Layer 4 of a small transformer language model trained on English Wikipedia (8 layers, counted from 0, width 96). Numbers have three digits each and are written without spaces.
In attention head 1, each number of a token's query is one row of weights dot the token's vector x plus its bias. The head spreads its attention over the tokens so far by the softmax of query dot key.

Query weights of the head. A number n stands for (n - 500) times 0.0007.
q0 (bias 0.020): 506493448542532460477489497427577602525601507465522563444460489513517414591472504426589467516550508572487584448453526404529538527446445469483543535556446572541513551532468505545466464546558432507495420523378630471454496431500605467538531498441596587428418484357426501399454500573562575551
q1 (bias 0.195): 223582421480462471432537456472602567355593575393551675698580462565519692602509510497473291535399876509360452553499414741262443501590481591574521454487448553342532482275711547584463469579236122621442538619324450504415534666574373375907658608395490469507689460627426580623421557623540538557
q2 (bias -0.536): 517552779315642521390472446464317430563416553681420517786664276448579513369554408491474601634578427495644440630485593388404700585286681332231485465456502562449383636524523594457326345358514673389481448489461709442608555609435392657421388445564474433383493304433600550476449530513462582536
q3 (bias 0.086): 526478754476497613439495538505370478502397456518461385411650559454363485427557532446424478541400429487474583144539553510480386632508491520508712674456476428344585140355584481488529674361403432402553529596493431585452516611581566411474497555569571590358528620443514527642511511467617465709
q4 (bias -0.091): 610448456546512550583495511468300523626625520635582508322402532387449478513565380476780609463536327549465619466522521456585433544507469438530572504460467496740520337602481357502527679590475602414532640440503610442437477398390671395479568394591563354667360560022639451494593485671271551411
q5 (bias -0.211): 547423589304845482563603362386540544699523565554424387721315354450497395490524469479431565595584467467536467641596354539714566426433620275458331551538553614917424721617343341613481369364391637515414607612533606428579549569375454643302225514589436439473408406430704467439314477519705674570
q6 (bias -0.829): 467586848367671695549466541458056392556150492858449536710613526196349641110730188567282635648600456812731529224555775196186508668351492479596527387711507669265664291499618737290204378480662655253755585408853676748528674659588415583380548491815518407401455257219800594744364233318368686699
q7 (bias 0.079): 597477623361609568317666380469437543495503473430489250605434458515300382572516583437413526459503576604378452371572453569665476581406526490527577654475361671693518422275382545477508508488372531447478670632483600527588493534543434506540469477541403625552509503468512553691515573321711483733
q8 (bias 0.098): 637477463528606568705446642410439534518431465461517527296520651476381639396537446371519552491471642516557629438417546418429454484699476662478610549530421485363570164643501573415479637602507551438534672454485592528453552430645575375427643643512522449373563612351594388378429385353480504531
q9 (bias -0.039): 340528385540434448567525432477604377495410532404493466697587334557705437642409553509490308536544574460429368472536519530609481438438496497575379304528490474483342723356438151476534365653586411459574362366555456419427574509433467619499465542567526470508463396678505530430469684590715613476
q10 (bias 0.015): 331488523439476438501566257341634429533566458413458497656472409532563489616600602434441511606478460569447570399449513620782502539475637395426612520554372569306334561514354526611583436704534490395609500547470537551456564492499497445537547438522507541308552517490602528510469625483564524507
q11 (bias 0.025): 467515502514479544535368534507397637519578476552521600513436507566556629404564467503623335588474508662442440385385569574430628543525458598326464320532522575332555449380461390544505415490457447600567474422390421604467507515489510472478598365519471421357389559579531489663582568604482537596
q12 (bias 0.103): 530536539551351568567357678526590389442426441610607485513553587535532573325580463568555552481499541510477445535435433362187445593469523404519488525340630286601590447565590465404597572396494428669480409406438393474485519395467541624515437504495557467648473480534440515461503542520562592471
q13 (bias 0.128): 352415430535324417551461472598393536417565455582489513515422528545576507612427473332451404608436514562399520402519600536593678542482446664375391402530567455365600569509448338563541410582594445481522320596443532488515458458497469497409524216586469325491376528731677562535541627521456540428
q14 (bias -0.038): 454444495541598559583372600567506510459482538672593385399484604427477588316475423485471602540530546511610572616472466237190390493436397431609475510560736355771662420519607550466507522456680652559495449327511525365537590399471481542394537565472568530674453558363509451553455305640399520450
q15 (bias -0.041): 720438401347448356564454551538521446572523532458547483423407485597615565463578445493639512681506346290544461775360441578481664599539596437135405455437425539352463449602564578579488465571465471420509668478646609570610534516586357481357421522406331467374467362721394332474568471478556537604
q16 (bias -0.122): 584491454480508526733421557598382557516381653480585520351520468434500628386373393448544613568621476440695607579411597375429509482642516576593397401580600376517546371621491540458385552491572678549478481445587573568584499545554555369311440526434556550536371378460352402438618237584365417533
q17 (bias 0.015): 597442596354515540468582543447634338554405508432521346642594338492607384473487622657429521405521370322443448547507425523480353503313510310434390663409533513535348612412613468409560526480442392431550574421671487484455557490582463638553313563525407617596509373598474389435362592449698552649
q18 (bias 0.000): 484387554375477427459466521493453393506510512608585242546495590527493585338564567469431675514517369412516517661472419422431492585316461356362441655419597518596514554547502488511580468477697574571452479299577604391571550325447372638425455401520444571704458514541588449572549537636478545464
q19 (bias -0.059): 551644371619543433350466578600365583509475574485449619337438410477576409682532430478553379439519715457504443555423520415451577449734435667421557330640386599542561315467522572527440491448445610435425545478408516400502438589459475496625612655444508300395660582367428586498519514614396336437
q20 (bias -0.055): 524524463434439300539527440491475510549625523398389595541416370529503465714482536464596338541536458391459451570467536639656613503485537590257518384461456595413425662400554498597530317523366423382574523583514514508574481654506456512550477515488414504262439434694400503491535556452499519487
q21 (bias -0.017): 395472532558460502472495292282687583549671401556492567503430616543607562407627521460430669723526586565506588412514463434597469481491511336408622629549409499379464442576382627533539508536590460419594589509582548528487575409565500406539569532471495501395532513342551557552407401574376533557
q22 (bias 0.177): 549503507436363407676493636640369446356397613515487295494618471479468531557471498410454479412489447565496496550473553501649597452499538584323471513501494567410451480474390374534477549565547655538471302484389535445501470526497576444422397245491570481505482508653471501375668592480569359393
q23 (bias -0.140): 539470502476557416424564581491581421659591430464454542463571582444459319542340527508471574456517454353646538445546475403552422501478531505707523578476543478654558487616622680473525554246474482407599684511596696376470496525578485497365472691505483497458530515370553432407428383457461460489
q24 (bias -0.140): 431514535489598499445599362362529600603620355441415634652499410521480469574512551520461413553498354601457456369614543709666496441442553418513565475511447501373437618469486470598491464508448376427517520655547478660480480556462516403516570525557479537361451495537548512541336469498510549595
q25 (bias -0.057): 302411449465509464533482553408530525646548411581489354443428589464499544419430472361396625605612446489672588334592495377613326594430491388728605606524522366572599426531492520506528519543654553389652525429632624467437567511597528409345388615549628581492488446390512482537481362655500545574
q26 (bias 0.042): 570414473592440407669539488490441530501474419444501586312466494493407661599436474375530389548435729412306637295482565505448554558503438573580433409573554501172488301489568546360476535687619447365556446635706513666463420338557386324495777439646391518499477478710512501529453501473525658554
q27 (bias -0.040): 397344418547414542498419599436529607565496553508536367594484503516646535551459557537400513443554377550613549546562522519541399387318318385536363495433655522674478682461428417436529517501730568546512493277574424388568501468384452616505354566470612447764469471394532465614481521786478462328
q28 (bias -0.099): 538510425600575562451594364452578498520480552495572685500529487425402536597425446465469403479427816521411462542679509420323574440536398625748551431593480512584466498571497440430411489643473447504472524482497494333540492377650458428655693494589445548484593452460524569419470448348522664410
q29 (bias -0.069): 477579513533468577592532507607540468536353501338564692529487389492411432437441463643540416430588403485431455270481477569505266508544581433883422402459502458434352555461477521381495453463477537573524346560610289696449422552408554464506509576519646607610513440384387492477597574602679523491
q30 (bias 0.086): 530465433451488454477502457664370558367413539568361399593672434525523567578477580422513543563475400526496444495442506548597687414581594575260483520346547497367425563543469407554574476538513602380461522648429454506444423655523499472461387420565535366409494460689584506294420537291579473394
q31 (bias -0.098): 478512496642552661474395589525445581547517502644581547349521640441471556276544413583523494453497432483563559467527515342224357462525295443653476522562619377577666306503595598394462598395564485612512539358592425521467524418535583520561597650482603546622485547291464471572460355635367448578

Each question shows a short text with each token's key, already scaled and adjusted for position as the last token sees it. A number n stands for (n - 500) times 0.0028.

Then comes the last token's vector x. A number n stands for (n - 500) times 0.013.

0 "on": 615434348406358451741731476465479482529492589403492473506500446537386547490532493502598545427555
1 ",": 542398292388619496600644495484495494553573551494476449553530466553485477425490562556540501467537
2 " Ru": 560398284323583442709622406477511409452516557485531525560561563491492562465505447593503507534491
3 "by": 429448325406573447785756434437536450439450560417510541502502483552392573527537445534570556429547
4 ",": 450369334378396500616642475474495491537557554486477456553543461546481487427471533562534511469544
5 " Go": 463436263286444417714670379519545379465481509410489538493499546538412566524532441525588560461490
6 " |": 608282331368511495602628477546530469501558482412408447491546498559456535493525495535571499470522
7 " Yes": 557414234335504442664656468495545461467440442396484482412528518581398582550519401477580591426543
x: 446438391453463511643491460579477594442641556487643291533509488606516457555306622398545584389582516443463484565358369505561501521481308670531677549460524463566423411425546523542833295540424519660678477424453533293436634528457439532489455598493368392483477483576331549460621609430586406581
Which token does the last token look at most? 1 ","

0 " its": 598378227392572477613682457580500494517562451538506550493473531490496511480486521493562504519477
1 " \"": 535455217411524447596693501515492464521579479452483491525487487491529524472479517500523482541478
2 "clinic": 529496221377539479711718481536517485491528535424521496462435488548407476525470557495662525429561
3 "al": 444380286320504475661683437594507508522479542545499577553493490533377505468480486577554557420540
4 " Catholic": 462464281378468450692656486522439485512519549550544554546488450475435512451478516559575519499578
5 "ism": 457513188384445418710729478517450466521471568440504531505474427510410517482483541529664552405616
6 " [": 538406257406492444630646475504495488495510492477490513508522506474506496482412493525532516507517
7 "be": 548398350316510433754684425470547510446494529477560466507487554574417544535532432506538513438500
x: 596318466602464311694612428634461535397636297481546429473580488513422513427344544472479541398534589509518543522296297496501640426605427553473521398401569585624390541468482556611695591516543476587478524523407612480517659474457409383356492546405541432441407682554504473678518563502504251564
Which token does the last token look at most, and with what share of its attention? 1 " \"", with about 60%

0 ".": 645389265382522500641687526522559481467580430452474486477504515561488484498471607492605506499467
1 " |": 523362263361579509613706483573580479459567427441421459488510527574473496510536534525577498483450
2 " \"": 510468173389519441597729462513501438493567448431461526523482495485527538475462509497542486552454
3 "D": 486345353339536497634652384613584493496538442445516494488436511567496448535511472529497600527442
4 "ar": 396312432303488435690646402510527496521494559516481516577469543549426533511506384563487477488495
5 "k": 414453370424483436774732405486523491451513509369501418476511444578384480578543442551573589452576
6 "count": 543531302384421448758712477412531518483494541479512448469459462633339518559512445520571491428608
7 "ry": 580469274294474433754666438556534474481510547513548494510439454592367497540534537520592551388561
x: 568478326690510414533432530736474415325537508499513464409546412671517589580440582387522546290397536352471575452391288524542400486398337460529528458578504412496478552477497472523495678490481675527448537541558532497379348521526582459476482489404739553462479565741469425548630483556531528457
Which token does the last token look at most? 2 " \""

0 "0": 526461203383403437725624519519480476491489565488535491468601515510454546455530516552574543462570
1 "2": 587498235390507435734621497540472483521510590432519499475564503475445536463538507523592558452571
2 "2": 540504235391578441732625491542471486522512594421511498475566499471442534462535503526595561446576
3 ";": 424389269422467494602673485529524485505542480447434465487534524529474494461494531503596489493497
4 " Label": 511504048459493483601662368586437488600567565312428558470489434438473499428446447617553583496647
5 ":": 548347299345472467696651372555497480491588525458490524536465527478510493486506496522609446554507
6 " ": 494449297350466558698669414533532408482454501415452584480455534553437529546515418537586513514499
7 "Universal": 542440260300502491669651455561489463541539548530521591552449476525448503434508504555598470498546
x: 506523417542463399534228447435568521526614329533521334434478479693448477520448642414512504418260490472612525470331362556533487404472362534580531533523777582590488462490564423593671516491532684443541457522520471489492438620397397437706490391508583507606548543642388433447515504580431505428
Which token does the last token look at most, and with what share of its attention? 4 " Label", with about 90%

0 "Source": 546527084445420444621603551504483530566529527452455497477514463527417521448479530538590525437631
1 " |": 553387221380571529564652518579525475536565481463408501513498491552451514481525590525570507464516
2 " Ra": 500389234339546474616606424506536476529558516444468514527499586532471519469467492547531512486501
3 "ting": 462457208301547501661686463523536450495460553458440494515538502564355576515497481489615548378569
4 " |": 440329270364433509595646475586521460523544478426405494490520506552438526491525544540594517458518
5 "\n": 470560151412483422626679514529585472502582456468442481517489516577501495480541541534514497519460
6 "|": 538354253347504546551672403621556505504597379526391521452475608530420485545455613451601541481419
7 " The": 502429181333603472531679353618510474548570444540409625558437529509434512495506532585508525484489
x: 457366434567526497463441563623493469470517492539510339504522645710544561453407535444436488558473552450324496545398333542457451551378455449568479537481508551542587499461474480535618499551580490548398460423562485455447478584478398538510575464430476516549510547894493530437375494501534477457
Which token does the last token look at most? 7 " The"

0 "in": 587421363401372457742761528444493497480500595451541426523522479561420568494549511465557495408545
1 "sta": 629407318383480405770681567388473536455565565496570351506580531546446557486504569476593449454556
2 "king": 530489261391594461705748521498498472498503570477506479523531441544422530469516491509571536421575
3 "ly": 461465278414614389695651552457473550533522549542542467518518471549448498463496506512515492437581
4 " ": 441460318377491509699656528501513476495484549431502500514522477570464519502510445558535487478539
5 "craft": 415519192293458419727671478481496478473500528480557442463564481524443499461434476481613543445577
6 "ed": 540488243352419404685644465560508499510523524493486466466560474556395503499488487523547543477568
7 " and": 584446343379561448599651533508506506541533463503516446470534499528501456454404545465577535447483
x: 571493460558478518500676375536538440539440492418576552422410392563516456520427599403533440510420497401397452505556486475483423602500467439379640488556530520395505550484439397562671510452520395563484492540499365490564497459476496480502466521433601526520427599874477525516567637540454455534
Which token does the last token look at most? 7 " and"

0 "B": 565417309405354428761698483524552445484522557390548428466491481581465535504604500510610535468515
1 "lo": 601484244333419443706663507480569474487523489500485474471499555565410536504503496455570534499471
2 "od": 617482275371624376788713476479518476479453583450531483507545466554366570492541473520581571410577
3 " Is": 435373285361554481642660469534519484493544518423470486524521509536482551490532424563509480547515
4 " ": 431448308386492517690642493512525461501496538387459514502484466584449528528534454557560499495539
5 "Sweet": 476396276416416439699675455520525415479532543414524507503502446509493546475546494515552526559525
6 "er": 540457323369362416747717442457512481491535584440471479534462452543388504511495536524586506468554
7 " Than": 556386343328542490690627434476539446467437531446520510518524490519465531510467369529537564474539
x: 559415420295542588729484459653528489533496392442594266459423255706504497364300617463501568386565585488599410443329343541564511282474367614503464533425450470506549439400417536526747604442517506525515541567574498505566525447607540436376427587446583405604589584543502611550579598430577481506
Which token does the last token look at most? 3 " Is"

0 " Platinum": 493471087424439474624628550554429491559543559486487538511516471435504547418492495537548505520594
1 "+": 547438251380496490688600539539467492513558555478546460463558510449487490458460553460635518483525
2 "G": 567379272390569468660700415620528458471554443411522512429481532466505528521539470521584558503454
3 "old": 428428253404598425670645457516476461545525540486466512494521463500415546469505500495562546511554
4 ";": 465377281417466498605649481570490468516570486451460476475549521487492497444478542506605496511499
5 " C": 480356313395477518620629427586531479513549481397455511495503526500506486485465486579544539522502
6 "AP": 445476260420458503745707437528493498471505501367509522440463484495421523553496488526650561420585
7 "IF": 616431278436398462759713486508532462455478553417532512480492466531455511509535514530634557419552
x: 533341529421423283571249467569647479511648495508568486517494483549475516614468720455506428517426436329502403521597289568573429429521484593495364544396594284466460415463551546604539573451486607585548420472442463243479433608627608500696413485407587492475523614444556416456621657390471494540
Which token does the last token look at most? 0 " Platinum"

0 " release": 532516129360463444648649547547477472581518565441506499459509477525449466446503519489626532444593
1 " date": 559530104412546414667606533507502519590544531410443485439482467589413495499494494489557501492620
2 " |": 421356254374557524566665485599549468520540452426387495479515503551459484494513515531589509472501
3 " L": 487373268397500512605655424554540524498536417451492498426532558518484419517410482493536581566489
4 "ic": 507440265360526420696728398539580452464486485411459524478470552545420573536544449476594565493476
5 "ense": 503464218356480488729682470513536502456530482419438432427525527580346540572468542495686519444568
6 "(": 561412208370502414669590418542475490540489506426496493443504493491434524510454401527583540465567
7 "s": 504455207301443396679654410548557548481555492441534407496503534567481467518513472542524558440550
x: 504316396542341529627476573525510258436441790355537456449378543609508612515535569512482482465618540395357405583381097480567499562480494582555539538562527500473482475373459489580767551445457574501497532486522672696451581419436654497566446477424530483489469584602505379452569449534383477494
Which token does the last token look at most? 0 " release"

0 " are": 528515193435493485581660520468539556516512416498468447450511516582473460522471475489482503489534
1 " the": 481429219398632491557696448547518492523533432540447553513469528527470487505490503530487501506483
2 " order": 547522154355517350725648445541528502531544559391464447508516476578414458527483491542591488423602
3 " of": 399413289384455462589722479492516522491547491549500480540538505519516461445443499515493477512486
4 " the": 498391279380336473562690428557509491525549450556455560520472538515461504504481527523498506496479
5 " day": 519495215367491418651673476505523534526568513478465430474587523568447444473448479525555489486562
6 " her": 573423229354536415649714440529506451460561464541501581509455569502491539517478562479584473527471
7 "e": 588523272331447407745775456477525493448496528389474424504551447544403478538498509500594513437531
x: 460286415730459323559510401630430499469632787404442407435482513590454520570530552432466511334333424439533556420308444434527577476543619547517485558418579467458306555548440445491591601587485592448620535346377522431550617552488432496532558469431604539470501510724378514462648555568549495569
Which token does the last token look at most? 4 " the"

0 "2": 545506227385432432719638472554474486529526594412498495482566509455455523455530497530588566448560
1 ".": 559376289365622507686702491518564475435569427435475485471507519562463489519459604489650506473471
2 " |": 446348272359559513615714473577574473455553429441419472484519531557467503505526526519591506475449
3 " \"": 498456181376519442602741439518492435490558444426462540522484497467525539474444494498547495550452
4 "G": 447305387336477472660720347620595444429539398419530526452423557532506498573561447540532569526394
5 "o": 471443344294489424713687416536548466487503509419508501495458506524440530532523466486550574487481
6 "ing": 522450305277429450727713428573561426471474576443497514528480449592371558534561454527595555391552
7 " B": 498363408347472499693686349577601472476509478410474555510444528584474436538491449583533545503486
x: 521189368433503492580272430725629557534464442608800369400510525767491477522535621514402486414387552571557469544495370489475423383523463521491601527509705536546570427542492513539665423470445548435534522566482483540438528505587566478519440476276480569311447633434552467534562679530375386468
Which token does the last token look at most? 3 " \""

0 "\n": 515532124388488437572670513523558461530546492484421516553506484579500469460510509569475474540509
1 "C": 549373262332479500625663391554580519457550420427467467464521541578464483533469483574521522478477
2 "red": 586521208352477419679657388577575499473617472430427459510477527554449495527502510575523561549491
3 "its": 526499236371536497652705390547518518506530514350410467492519465548410479524500449568577569443605
4 " are": 500539176433503507556651462498553570524522381478440442428505513578464441529455460493482557476540
5 " adapt": 497550148344515473623710437544491485554547514410424523490512514509444468487428488499578553467560
6 "ed": 508533189335471435689678413592561503467561486462461469465522528591419493549531511527536519492528
7 " from": 506478266385564473585703441526529523518570489493481474538515517532527449457441467532465505522480
x: 538422379456463540526566628369473556509492550464665517330568469647548494574475575638444543485423495491512499525488424482499537458492439564513516519511595444522446487468487401490546430414479229509469547496532539482438517433583459579475376483487564462562412589878515434413439520473550499513
Which token does the last token look at most? 0 "\n"

0 " Now": 592416308384428451737685457480523421496491565395495478506494468566444536508592441534584492495561
1 "\"": 587453140380518401655654454545465475536607528393506422476582492467529510424495486501570504524514
2 " |": 450323258376565518578683437588515454515572472434404487492527522524482485473514506538587487503490
3 " ": 488483248390498546659685452520539448476493483414430522481478535563461488542511454540571496523493
4 " |": 479320275329459466610709420575548454449546436464437469478545577541477484498499497519580499495449
5 " ": 502470271349515540674702439506554453438477460427443517479480558576453495561502441540566498512478
6 "3": 489569212340458421747649453542540500420554451472539444432526575558439478557553554539564544484499
7 ":": 486383310322570424692702411499551504415592482457497431526490547534516461520496513510605436529467
x: 575443270401517434628373579431469458527311593424468471526535500644489574491475615433402576450417532453522410460388116443395484262547559567539534624531387593466463487455535515657696509600526261580532624521502390359402506448442517486555471690488584617548571613561530372492635547564616532481
Which token does the last token look at most, and with what share of its attention? 1 "\"", with about 40%

0 "ro": 625456294356434459752630546478493484502478549458533457450534482572341567517519507489627519411584
1 "\"": 585448140375515401650657434554447480538611525397507431480579496447528513418480483503572510515511
2 " (": 501414243410581457608627519480483498534557505480485461508517504513511512454469493497540464519511
3 "with": 459432296414557486625703465454519519540533501417444458488493473552456472502458453473527554462527
4 " J": 456326407380521503644668395535549476499517479417507505532458478548504472518526433521495583488503
5 " Bal": 422383345343448483720644462492538472478525493439491503518451490572449545545516463562504536531533
6 "vin": 525412449370373492822759426441557475424490550435554489525443485584431561569576357515526490509501
7 "):": 523391279421547458653674463493513510497594509467488444533497487533514454462497550509608460522509
x: 468453442468514548627442491331477476562421540277377494458594495584473554621478652417450486427362573489458397575519283535495517324587498657556546537459433481442365489422546442598740446442572270625468543495484325345357415559449505543656455645521581586583560698595562366485525555523564559521
Which two tokens does the last token look at most, in order? 1 "\"", 2 " ("

0 "0": 526461203383403437725624519519480476491489565488535491468601515510454546455530516552574543462570
1 "\"": 584441136376507387642658430540442489536605522402506427482594494444526519415472477501557513512517
2 " |": 451329252369562512579689438591521457499574462440411483492531531522487487473511514533588488495476
3 " ": 506486249373496546662694436528544445456486467423436529474482554557462490550498448540573499518477
4 " |": 480320278320459462617715419577555455433547428467443469480546582542479491502498503516581498486438
5 " ": 497475271332531542679706428514559451420472448438452523474481571574453497569494437539566500506467
6 "1": 477583209328456419757676451538545479423531473492530464455512591535452514540549524511585531476480
7 ":": 488390310321571421698704416497554509406594478464502428525491552536516462524495521505607429524462
x: 571439277410522417638384564436473464536310604424480494524531501647484570492473592434399571453407530447505413462397101445388493265550563554543541620540388590466458494461532521667684520596525250584522614514501391356395511444444516489546476691490582611548582604568529375498627550554624535486
Which token does the last token look at most, and with what share of its attention? 1 "\"", with about 30%

0 " |": 564392234389538529583694491552550494501569455458402473514484501565464486495530556516583502466483
1 " ": 480504252355495540659691466500553478455475468445441520496477539578456482551488456547552505488489
2 "2": 524559194348477432737678463563543502439544478466526478452506589510457480544542543514570566483476
3 "0": 552512183327535427744668469545522500429495504492536480448583570522434500521509505545577558471523
4 "1": 428553239379523384771682454525535493478496527442486516480496535526426543521550478530588545443519
5 "1": 455477302418421434747670468512507490510480557416458560505488475540402563516547490549583529421592
6 "-": 551391331382464506635716488542543484500515436412397530469485497494448490526416531475649530501443
7 "0": 582479217277414437761675444557507446461476577477548521515553505508453536471549503607584579424533
x: 562338433677427366557368344553584414478552671479618400480495520753620486557407735624522568490250421490281480615600310626342377468454483637465508500385529418538560445431501557434473573532465600663461525620379436521623523515488548516550542463330520566584423499490479380488500562435504439544
Which token does the last token look at most, and with what share of its attention? 0 " |", with about 50%

0 " He": 560442240358421449640639507490530450523514500525500527545459497556481555471534484500515475485487
1 " described": 547520163417517421608716515527559430500513478452421519498511510575474485499507527490539491511506
2 " the": 380437220380562472564685431590515469535548452537457568515447517527472490502511508539495503515473
3 " album": 511525128347556393658671467562479495553614543461514470482489494512514433445495494527572466543544
4 "'": 496463073375470372621687420586465434516498439412512524424547495433492522478457418530563576535484
5 "s": 507441135347504407601679418627541502501565444489459533503466541524457512516517513539538515485501
6 " m": 438412284324514456654639399555508509491569422467497440449513530543489453545452478499555516560498
7 "ood": 600507303341475386753733469540542420450489564488522493527527486558442570500598435521555506457518
x: 426512413654517414554403514502547526470500634568535519502554479583620578575398662472533443564572444404425750485433484581547463469386365663445470546405387461469448445569401484577646659511472659382356559548448508440549532423416526407436327520351628375490495512708337431436680519520462522500
Which two tokens does the last token look at most, in order? 2 " the", 5 "s"

0 " October": 583374226396505507630673527495493477566477521505463557479523483556429496465473544458621547517550
1 " ": 562471269407540540651608551467519487548489550430445513512481449578449503496493493513567501481554
2 "2": 538560187360572425721603541513486478531544604448542452493536485503462492464541559510605544455561
3 "0": 489496172335577449716627504537497484491495577457529481469613494512447487456489513561601565451573
4 "1": 383551212364512365758628495506509483512494579434505487482539499518437533478533499522608554435557
5 "9": 458444280387419421712657496542487513541490572401454542499521455544397513487519541578607557403616
6 ";": 585371300416510474592670474517520485524542494425417464506537492541473469452478534525589501493512
7 " Label": 494495071458513482601655375578447493591565558307423547469488433463459497443451460624557583495652
x: 524639397536474437529433647446660595451590453378425318411492515660580535617416742393556643375496501382461311579467539570544448448447454440614461530533741574574495411413570531417605430496525617527562561423399560546287370484548562542488374594425394572499511574564516328415541505448417459364
Which token does the last token look at most? 7 " Label"

0 " Shi": 598403296384431454657630511493515461513499521462494493513478486563449542520543448539517499463541
1 "bu": 660430353411518390802675578419562472426441538521605466495488512649412579561628425490529444433533
2 "ya": 566408345402643410803695508487521453443501563383559449494508460573428566534597495533611523429558
3 " –": 398372314372428531584634466550482478550558488418454463490545470496490467465458503536598537556529
4 " La": 386319301276463465661628420548476477498569516475528491500550525490464511476453496541571529542491
5 " Ma": 414436287276496476656610448488494503521545520479498482555511508519468499480442459570532509512538
6 "f": 469447356356392385763693435455556485435475541463544424500602524587426539510532351526520471501522
7 "ia": 612441323313412404798718479486539508414550524434547419477504512577427538547518563502615515436509
x: 441389352519393461388545523700465411391560587508507477547394443733414597584558621545514574379265535370511379429584316584424440350556470645426593572545582397522356605432541546553594510473509615452640466528556469241502526483449539485497346363512864484524579587597548305487559527532519462482
Which token does the last token look at most, and with what share of its attention? 3 " –", with about 60%

0 " See": 540499206403405413664588548532535530554558543437468466533485445571451524488535472558518475467577
1 " All": 605429263401519454639677501526547422529515529431458536547476488520489562475563469555503518520495
2 " of": 429428271392575467592696521480505503515567519536491487553535484499518499420461513508507478556490
3 " You": 463407292361600458694614515489473476485537533435567457520539435503522505460516482559528506507572
4 " Now": 404424333366469450750685454488552419463481549392498495516483459595446540520604438550582495475562
5 "\"": 471473165382415400655646467548472482524603510386507414464587484483516512439493513493589514506519
6 " |": 590313290380499470582674443599533462505568447424402482477531526537478482493512510540583499501484
7 " ": 493464263383512552656690439528549451465488463406419531476480540570453478556494452547572504519490
x: 525357376486517422484489617544469575486519592363535477462553482597552505580437594495491435486458512480511525526423459535426457262438458675477460542518479516448561485386466487542668425537488273696525540445485551519437460364516306465615599534388570475488651621483482507521510797611472395475
Which two tokens does the last token look at most, in order? 5 "\"", 0 " See"

0 " Latin": 559464315369486458703713467504476499502518548518515492560507478499478479468513439577536475536535
1 "o": 615462297324482403770739467492523484464513544415517470495525498541428519507519503493594492476515
2 ";": 429371322390551510616651472542507490486583488440468411489567514535495479460497543538581473520502
3 " Format": 515567091387512490615623520524505508555563510456464481446522517529458493447459487511541508489572
4 ":": 548431288372437478687674415534541541463607471453462457507465532545471470538508548504608440525507
5 " Digital": 537452264327452494666639483579469508520544553509557500524520484485455505432485490565601495477554
6 " download": 537472193419505492654728467522445501549524527419459521450511503490429468473455460487629517459589
7 ",": 529373324342603466632671424517511492503543516498506468525499523549489468464475533560567518427522
x: 524396370566448584608452521518499470545443491444597516525542500551532543547403651416556490537468497400515441523412257566507527372537478527546535622505614473442502559394469482618679628486564359499470523698471200460438503323550428488598565561414528533436319652639477469496548407662581345524
Which token does the last token look at most? 3 " Format"

0 "A": 522471250363370421718627519522494503501539523458563453469499498544451541508546564501578529438548
1 "E": 624461204350460416701626508526549492479511517435545436454533501590453500503528545496566530433540
2 ":": 403368284380543494590656457521532508491606471436446440519514504521530480479501514514566447543491
3 " ": 492487279361502559652668455521541454472473477417437525487488510576444501542494456546573517484511
4 "2": 464562222319521443747652484556522489439555506478557449466532557517457499519560566521588549472505
5 "×": 517342357380471488662690447505518498459501462499475497526536511508487473504459471542550506512495
6 " Platinum": 469440114390454468656643503559431508525534549453500511498541478447485541437471476562561530485609
7 ";": 521366294404533469628660460564496463474571468475482477474550549490493515467487551502598485518482
x: 499565463651444528603525451448412739523483610431363372519449460648437543478422650365591438462459489425445527551449394567407426510555496648574459584498545450477627437396540436571756487356526251531484509597523352346463381522412588416646426532371453568559459646635559493544558530613572498416
Which token does the last token look at most? 6 " Platinum"

0 " \"": 557450205419482468582677523497501477528576478478475496529479486518521524465492539496514479535486
1 "D": 560347355345497521637637412610574492512546460450524488493434504563499453523526478524497593530451
2 "ar": 539310421309604464682638415513520503533501561513474507576470537548423533506510388564488479484504
3 "k": 519450367427600440769723421488518498463520513371501412478514441575388479567549447551569588455580
4 "count": 396527301384501437760707487413530522487501544479513439468462463635341516554518451517570490427608
5 "ry": 428469280310429423755655468552523478495515552517558485508447449584374499527541550506589550395565
6 "\"": 568449190377445407667641433561451486533593521405534428462565484465508515438492480502573531511520
7 " as": 525457244370507449641734409516529450497498498431493485499498564509519509477508379508545545502475
x: 519450402410483480574605324253536536555502566385445422442494484473605557462536578500513583458623573531430554429449433564484585396416445528436412404485644553483451437265561488494712575396541402677490463629494548408535570382556548534470421578401523491518559605759339406479575587372454522438
Which token does the last token look at most? 0 " \""

0 " size": 540512129407430376701650550483452528562530554459500441449556478537404500468467551490614529428637
1 " |": 516370254402582504620707517553506501466548438481451453440569539521452517503495542485604486473510
2 "\n": 511544153421515397643704516528586480484562431472447477485510524566494499492529514504522498516457
3 "|": 484384244361477550581704404625556514476568351542407521412496618519414480561442569421608527492417
4 " O": 511431257337543473637661429578602516469544394484472493453497592577455450546456488515514522511449
5 "V": 459444272416499401732688427577573487412567432415532480416489574542472538572545534488594506517476
6 "H": 464490263348378402762667426590588469452550462404528427424493473584433533549569464501598568461486
7 " |": 532335288368539423623663408646568477482577441425400469480533536554453536525547498529585501460473
x: 440513433602553474482489468609501581485612583445538512530468582493472507465444542405486491520436517409395471513572271447504526489496517595597609471454512365501556433520715425466803611462579156496485531489567405377461503324471534436576491480389540518586490583670478499450496585476497414497
Which token does the last token look at most? 0 " size"

0 "rich": 605450295439370412723731526453489504488523543483504435500554471547422524467503527505584499440554
1 ",": 547391277379603467622643507483484489526550545523506439526576486539485502419479552537543501466543
2 " dark": 495491235405525451672703510487493509522547547552494463539506482540470536453518461499510479475545
3 " and": 408422368390490478605695505521524516519565438506503441475510531516523445469402546460570535465442
4 " ": 472446351356485525707676511525540473455488491454501494475529525575462510538490458530552487503489
5 "vel": 462452303359473425712745443484568462403478444506535484443542576551421515530463443460581542514459
6 "ve": 526491305354434477742726507461554496429440523502524445428598530605357529535486484436620487389562
7 "ty": 547561251390487366752718491504556500427493469481542458451538513582404522549530520502560560410542
x: 503421300558497429539522548611399525390588650422459491441418479734594522611249562479533512366515480438365662514499369545535529509412455511506695504609474556460329525526437505452486481594494712546437585465488488399446390537540546495434500536360628596491342668708493440452595469414535445477
Which two tokens does the last token look at most, in order? 3 " and", 1 ","